Layer 3 of a small transformer language model trained on English Wikipedia (12 layers, counted from 0, width 128). Numbers have three digits each and are written without spaces.
A neuron's activation on a vector x is SiLU(gate . x) times (in . x), where the dot is the dot product.

Input weights of the MLP neurons that the questions are about. A number n stands for (n - 500) times 0.0016.
n79 gate: 435454593577224530492485597516492507561628306376289393557547419302273481675522385393420689477517519727434472544330598516374633483398508602629413550402358525514420437532228485415394466835450344609464709865589398361280523561468580610403584681336354670454570610568718657865492423408430570467481465709616429397454647583554496205556489396654441736203353571449542251613600504485295476419431
n83 gate: 589692500453225389609431508576667551601504403479363454554539561345622452641312514551387556633431578605558323680440331639662516446485552660441417447437426677311375283525557578585563274379404598236457579601488193480131701584488392432274628608461538492642559752394204580567449606515389465599604359540455300377425564347562300262331612717523595735485500489434382579439550585410234664685349
n104 gate: 504382788540336429311558500504576306384609659354350465507381601574751609630297533594242645569483429207507358496537675617749437277412443562515424562365250415223454635621566606505373645424576352485554343549371531492684569370691547496536246460586477480787563704554523544244709563419763276354760415459466575550614373524371698608322408709566426381455455515457636466586511512584401520555278
n107 gate: 679609589514638636535294527372515562640782271484238662318705348451439414512699226572682591566360346465313504337298377320484390476383519402358584357583731582534632500686644265461428559464335500353566676583560545366512573399633706431545666465440511405557550293716393394595379630441560402484415666461514496698690575610325438290536398500411549331554585457406467540340566644566534658444622
n119 gate: 687754272403516553579618645330553410618467310678307472292734382632504718766144618467405481457468370471541343595537543476430621637752401549367434280738637322537406447561465612601528609337414500698278434376464472621742660492455597591544414489424405305513538457722496421695576665666462580777480354617661680416453364536368376237430388409215481431439232718657361550488522459519637467544448
n228 gate: 387861232508249704640459204656500347438276556473582644649644699458372332585358674621147537594396640700445517513443488408558559405549375418321529673458475281685414347409360492723686555572451491735353492431383483197544357478526578386628520442399624270730397450242282299662580394421545386639313583555395721597595654479349491376472564472429327369308488343470582261600523352410343353375278
n244 gate: 574666627414138536334340803686367565420616418549566398468500405533393416728617446335428274161389814786610319698427266558471420272626444500504476328369706741699671470474484472880639412491428276481473463609400462618265691530568632437604363361500484623549583265638394496525378500500190433656504410527372580632446456530527478505605237488797746345397543652521473540448293331477551491645508
n268 gate: 403605449406511541278351474534522472394493642657642560269518486500617627407626580517667703500628555507561336396440566482453504755605600695377409492656478790490507540588465566700205681628577511409390742824611449511481486298657550406676520487565287518558657383310609466614656541607603323519468355629351531470376503602649667480507380558714615575407483476547664611433278549544489426479303
n79 in: 479539626620316557328618633612430423476706496347402563538443361252489527723401581567500387578639561662410376421774628460476516367481393770572457538403492509732551333402535562509617581754397188444467566662544444513174574525398429587411564548179753862517602504387555733520250568464262480479413472387638217517440504658428351478546384329516492680496439143439256438537585566452249690432574
n83 in: 654623637421690307284176079714353618834509574522521176537483458546355613654467391480532332641609286632456614469526721555460619332463535599544516464509880385236545324691442622715432507718360380524508558272428517518566479819299720624465591449593617448436552418525649520586445433387675576374454384540747512709682400444482504481443447476454789668319280540632440565715504294528513430496645
n104 in: 508591677420593194351701400224377453282611628463420382554672592423566493351361629639575451598476721416689488293612736797699625384245611670460621656473586529397485786615743426732691626521471317482689368549612523322387481448602328471603300382666313637633544521606428587233566464511705481463489378464519518488663527382324480424616542570630351487599427633484399534456429580428539532488579
n107 in: 359479441279616481642393556544404392396460617500466424456618331438267496567487428691621688648266530548460444304424384446652426533538488696437598081492629504518515441423508328625512637396284418464539364691457364573764682641575752344367471363566722319483628416576572609603332351377512702413458458401545441684709371445310564534496332592515325288371728381289205646476475472583567680481370
n119 in: 391505755512496304413484578435732551562582496447327479312563694634200632697443442425617488291645340743744019379621743592551508406309603594321471092314441286581382619409553617543348445518473557527608459524446638504487480513458387618519638345718434691500488681484389673419294571521424529652600500528512544703554683640553595344642364377575292688472354488492609209687515595582492737800609
n228 in: 432472567672535563262371350532797588355509614602616672367819678465479751754569569400637496547247584641492436776582394627359659556394360324317346375248434615697667358488431580485372515495824707602342543339714456404404457432273463676314512618583669580429409538453367801335504455452737509467422409413748525398646550655472672764403781496283299515554504223319257322769613650582628613626602
n244 in: 490479509745586491246289441604466488682701189743552364360481594400600331669419201420377602458547627708724619918396375595380351295653377415328551349510505417623379544573495422720770567705137370598487621693581576445166449253684677261584728279409152452444450526458449451519447491425029381378533420711427318716541529341439274390330294419609661413441653578586464486678294535469043569448810
n268 in: 566464546280466393168386337434534399471412349496603555442538736385614561272622693312419522745699568636437515485384518426451620440478462332574453603662632764442292674527342568599353559524552622601500471666686594516500577515500320695617535240414386781605436399558452328546526675459377605548315507479253454528444614485623531660558540660382598694191440414316545655446442477403394538660483

Each question shows a token from some text and the vector x that enters the MLP there. A number n stands for (n - 500) times 0.0091.

"l": 626501398489664490411689541579310530486561417563502590454614547575505489457526536551584518473771598669663430503488491368459517618276498362379639419597455340578267526572528671562560436357553709562689318493403467530341462559297472548529522601553682608465269478508548442444512485405496545331473519395406627541355491516374547574532384356436513503764494570486409474526440471707268506563323
The neuron with the highest activation: n119

"Ow": 551488608251716410487714581531327781395489493420425490464587598554543490503634640482436417382648460559352475489361322308368397622215197356245469523528578464558296621545508541585585525486526611474796262555495424439555649581285434491253477554552383559601513313424471396389448296574435582358559605345582303438550622490465472568520441387497573585593570538543423482528451663543390563467606
Which three neurons fire most, strongest first? n107, n83, n244

"201": 552423482345384591525674740587364482565459510525488476613715451691400578485591465485525326380528510433612447537501291630495463623221594633501526533587463372414439351611553681574542283499447555719613440496496411584501444661433565541586702523644347476578306394315490556690558485389532623390554432515679343457546452355383438619450394559494303545458530429747470553331437687748454408508582
The two highest activations, in order: n119, n83

"Canadian ": 533271542451557662466732701534173505434280418800450498579646498540349378600566457540541377479430359449429410517710468398448495615363490419326492405531519576465398493566396576490524432456487585683604455683458533359345502724427530392732639305501526525524232453211759393519521490444556525480569384456452385635528550461418680558561338479314374486457589463553375483461366500743501382393649
The two highest activations, in order: n107, n104

"; ": 476536512395487628523613537511317482472540574498502531507593616421443490536579582523517496302574447536532362549498599363611370537316445541513612467434432455578412572481461479516441427486506576568611486682506536493384483535416512582488546494287649293464420540399751451599591593483378541457566500476572407518406478482541437550473453515471451482578518527560531557536353626619353453481458
Which neuron fires most, and how strongly? n79, at about 6.9

"id ": 674422349389509545570629653546399485483478577363559510548637549464462503505504468553574463386741409580527465604597412388371361552394486371493425469561563452506496501542460603483472530406490480643631539633564455537423415640486431624366776438396429520624546468492664240498511477559416603342546325613571579591506578303523559632599447497388493407483576626485627515508272681663499567507669
The neuron with the highest activation: n244

".": 541483468433577488422631574544298592526712529471617443525597537421328545419570435567451581370654436482520446578543505393608439474343435460524508480457569618402331391534518584474467402363507639628693502649475491623346414695382576559569524511256487585606366542470545397657577590484374681434530437523401590504388484521477609606550486646316404529568578571573690450534404564622354485471461
Which neuron fires most, and how strongly? n228, at about 0.8

"6": 585568298420561546530713582538516518540594633604580520473724516651431654290543542451369623327606483534503490601544479545373473491255696506502686385525506424621403601560550642522483581430584704569706389571551407639485467628503563471568568570422385619512552528418616441549469626470394524473543528372478457369540521376488423531465348596388479661572576419497582585513425581770375451411548
Which neuron fires most, and how strongly? n268, at about 2.2

"do": 574491367557565623551802551521302361455593583536509588397641642758425538437457401578392435461735394562472258624432672503496535613344581604348482630477487352527518547595531665547628528454476685513716376324398528559400643580485565546298631562588530487642456482525517595353361486358461612438510641318468340413434497612427428607413518280335595616640334552522567523394427517590469527522545
The neuron with the highest activation: n119

"As ": 457521417418434609482623540510235538481622584558503434432692663562413408648624587567536535325469374608470472538526509347595555492377511364485598532524356437484416483533547592490484512362443598642688580559470380548479497488410563481446429500447516419566375515430627464599560567566498502342622592541720534615541490517503627725518630406455303472519500465542516390250441584599378537506673
The neuron with the highest activation: n228

"A ": 533476602595453563578570580557328447442608531623457538405622540509384505561661549555392509430441520575432501540583602367459449663442437429545530583474522299457515520569517534506506394427518758670658444662496457476391458651352494528495469591376530374561371451330466422515532540523532479447690524409482498578448428426512784495485509494394380549672412440570431369325242563591268540503667
Which neuron fires most, and how strongly? n228, at about 3

"test ": 656375642571506758465616521619420449444550651422463557509606392659398473473700602553533433551788291628496377555617439409396486600503600501378439438442496350450551608677418628591483459522550606687613549737501448419317480594504653397343596472420490493585539382531503526651502461534418571520756573435438342469486532408517624525586482503190463456637403614524392487341296706523422480382726
Which neuron fires most, and how strongly? n79, at about 4.6

"Victor": 651567423438608636410792711533132251535473667622492581583787654449441476622630524568440604549387375474518520441577424446266490597312417562271345501480496623457194544685334734572484508555463579368729372718459575572491516766515531402466634576673334549554457502452582603409407374473538581369556571539667453567492542543255627518481423485423556296600531328441376523333438801602404467384572
The neuron with the highest activation: n107

"were ": 576371477505571497395603586525516467333493667586485633492533501580473458496563587646527388444553424588616535713382433403511411494279477437548656687408521462448512461646549566519466631359476611645508440602473453502316359565408513460445542413382478377531376567320652431473578572526530608511570508457550396524565720511541551486450518528365423477638553525594377603348424604607548496513649
The two highest activations, in order: n83, n119

"-": 710507464438522528536622666531445532507558616489491511531665609519428355443476472435526459511588455483473436523516548405415372544268596527595531417414546404355426627539535649492461396398477648647617561643586370647354296567423463472472604566351463476539361537536626461490521694476451446470678481379462396697543552460456594477489560572416405474627454431554558443545339489556509398512459
The neuron with the highest activation: n228

"'": 663494434378532426456709518579528506491576605468431408522534542640361513365566584542504498377569368441601416463470446524489570504509359434468573460498519349397479415581614619636429462338512699558730505576487651495266329561333493602486503573363616498530497627386508450539620523483415502478686537465477459513413475408465647521445613313454493503787510483483504389408446524650387546431496
Which three neurons fire most, strongest first? n107, n268, n244

"exp": 548406480386558510433636609520417484555574438592424459646530463446458522569482791507404484486725488661662359554524573422431446637407398314401444329655506469363281542684497691512491501442623544594634452569495341620302510547391573504586581448518487502557354492624578437340380542661530403387470496589551546453435839401517529575436593576314354494645541540662475573454384765607562437277577
The neuron with the highest activation: n119

"2": 690481416409494556472752600480444496430608680528556380595721554519428531452498410509313619321570500609520391513585497518284501570257577488509572415544485449560422585603571571557496523538573693487602323518604652579329411567523581524393532650475450548512515512338634377521529626507489477470471568247551409505538477388469562396532478511628329613573508435569546580437406716621393403410448
Which neuron fires most, and how strongly? n79, at about 1.1

"bronze ": 720387563555609663494741489664404575524464599549479525486599454673575491549567574711508528491640231579439485531652490424436372403343466490350511538418361524500461578549495486473613427396624638631594517685326490360538426610543577463526796377463505517560267506417738610519437509327436545595570429158446537439510458375332653497608293650320505423512665551536497466419352461481372357394650
The neuron with the highest activation: n107

"0": 650501489507536653413768579601370471387487593686365427588684584538421631312559471470439630265639465540475436551525324477394544574265471497596604417584540449487538604595577668463535328436587636466688480564609510551297489627424479524447601560409411562514535626343570325492503578543419490418480495450482423375498366371446471490531315654446476517645536389493627496464529695745485458313464
Which neuron fires most, and how strongly? n107, at about 0.35

"team ": 587398642478457794301699637709295570409561644604429550460559478696468457535632594626688449567539327552504357532542410405626401565412492565268661592436451400485438520591579573593445487373607659548741537702496386337434350675487562418480449489521512501456326502435642355671580497472604560544664498514549447466578558317408621543578506623386254460553471652543493496394433541601408393493680
The two highest activations, in order: n104, n107

"Conserv": 601399640347707515470798705608296457403262507395414451420537573431385330414550670326441548367657298537441505398545443358361435737249415339467535498516527686420114644581427579506515596429494446459624587352477398444424498470373722461543555333577371560588397577334730530533503312422477614358620447429577382636501502583420622500404354378493586677441801550484371546355413748607534347568512
The neuron with the highest activation: n268

"53": 499602522386646523473675675555397569307606527637428594538685563677338574420595459420384616445636423557429480637541661480358582508137562572342648503575637402399441587501506547481570280412597671473682334496609470501478409824527612480583648492472505609505466620450505390469584403493430604417492420417317341338582404400388462529398425549360615658544589445471523628500483574762550423311561
Which three neurons fire most, strongest first? n79, n244, n228

"a ": 545425488500462616428558593605379532490605569662544538414620518565378532436607544567483482419524388481578439550578532378507448604427403476495518567461472282476529477600546677531486488455525818566556470679472497541313345631450387502503548473379591348531402552413608441443475580491444579365564459340412469643555464456442667510542486455404455596588503505534447472352336566563375591569615
The two highest activations, in order: n104, n83

"played ": 605338609476604791339778659669336661528462494584546636368619553666440452585567582637525459486330422610496553605455497379645297514407416432438473549430433357394422476542562754406506490421518602575617493599385501470446452515399649362327408436449609379563343486218700437426729636471559479525491522375513412535553472581447523539512526682433410541548497607608530413357510425565450436379632
The neuron with the highest activation: n228

"ard": 582476462524588613449646626601391500598457524419619587504720541707453626421658607555434636476616406437620414512531590522401399681407453489321534440524643504574280535641460619714395684454365718427570395712553514376314390621344553517441495493408435613490383398612573521374507531404422650434473492403469428546502674520493509481544583350482354449506545643629527632474179628569367458315525
Which neuron fires most, and how strongly? n268, at about 10

"has ": 529310500472465515312692634595424633394568582473470470512571481536468519567589550553531383297590448580566552531504406498456429534395354445479688625463547323434504383535510646487581547330423650638643475629439343481421465482399455485370506428523616430550401420441694396458513622440564547648588657410638341522511453396400501531500647499472385439597545730507417506331584564581442508500632
Which neuron fires most, and how strongly? n83, at about 0.35

"the ": 635300428399438717504608598572343627567553490649454553564545451518480516494608583560553579448593354517606366574355469488458523461394495512417590601461507386357497594586491586600530455430511639435552445558465471496359543509389488553557497484328526358549357579463655428473473625546364576511602433433574520511503513396357629535610556544378441465634496478642415516360383455568454465510585
The neuron with the highest activation: n228

": ": 607428482358418581464634544447348582424516544556475449523691507552520549486613548527517440417618476586575547550462563413593411596452375583481533496520436515428414524475613447514446522323521647588563495615541557551379471493403525620464643464297520341584379498442672462543536533461513509504601492536635401487439504384546533598546600440371491486501523578574500494411364699664364441539515
The neuron with the highest activation: n268

"20": 454496505387432466450824657573344548490559561632496464716655489557383512465558525515437551474523482616529303570525529475357607612025666444516612559564432454432443572522327591525527408440599579561569479478571564593329484792510431466590655699484428617528512582388455415453502538489398494388501604475515530455496495348455463530419358511352510564667514344509522498478471687766493428226553
Which neuron fires most, and how strongly? n79, at about 3.3

"200": 549401501416432578514697663644292461451506474593422522595731492599318525478556575592568518386431388433573471508506258586416455604246621540621619502614540508395301423600513670593507255435504618581558454468428515511442515671445601429664692557573352373571192559335450531614451562423535603309536482492550414414553400389258605505489387653465427623528656416747588536376508645640362465456532
The neuron with the highest activation: n268

"/": 638482419410684661494599681620359536415478540456560524612602491559398510458583483432567475420642487460564426483423482502434393582501538436526420426402610471470406561492538561547398427356442559599658506563563536563362353493396453441429715503460483343512241506375541272530532535445475567536807304541536530550468453432553621570489506565411408405556546495498525395536429531694537458389500
Which three neurons fire most, strongest first? n79, n104, n83

"val": 761359355440541494413765683494405544271466616436617614434667522648551418469477486537429332599727526636547393516629606535452531476210569413414495539532498532416377529625491569487461558390471536519759472519551452558292462545604567600458772583554390582615530538582638372402543502339569567477565516450454592614311640516534475484412396338337316580587498735534530719473357602514406485546568
The two highest activations, in order: n104, n107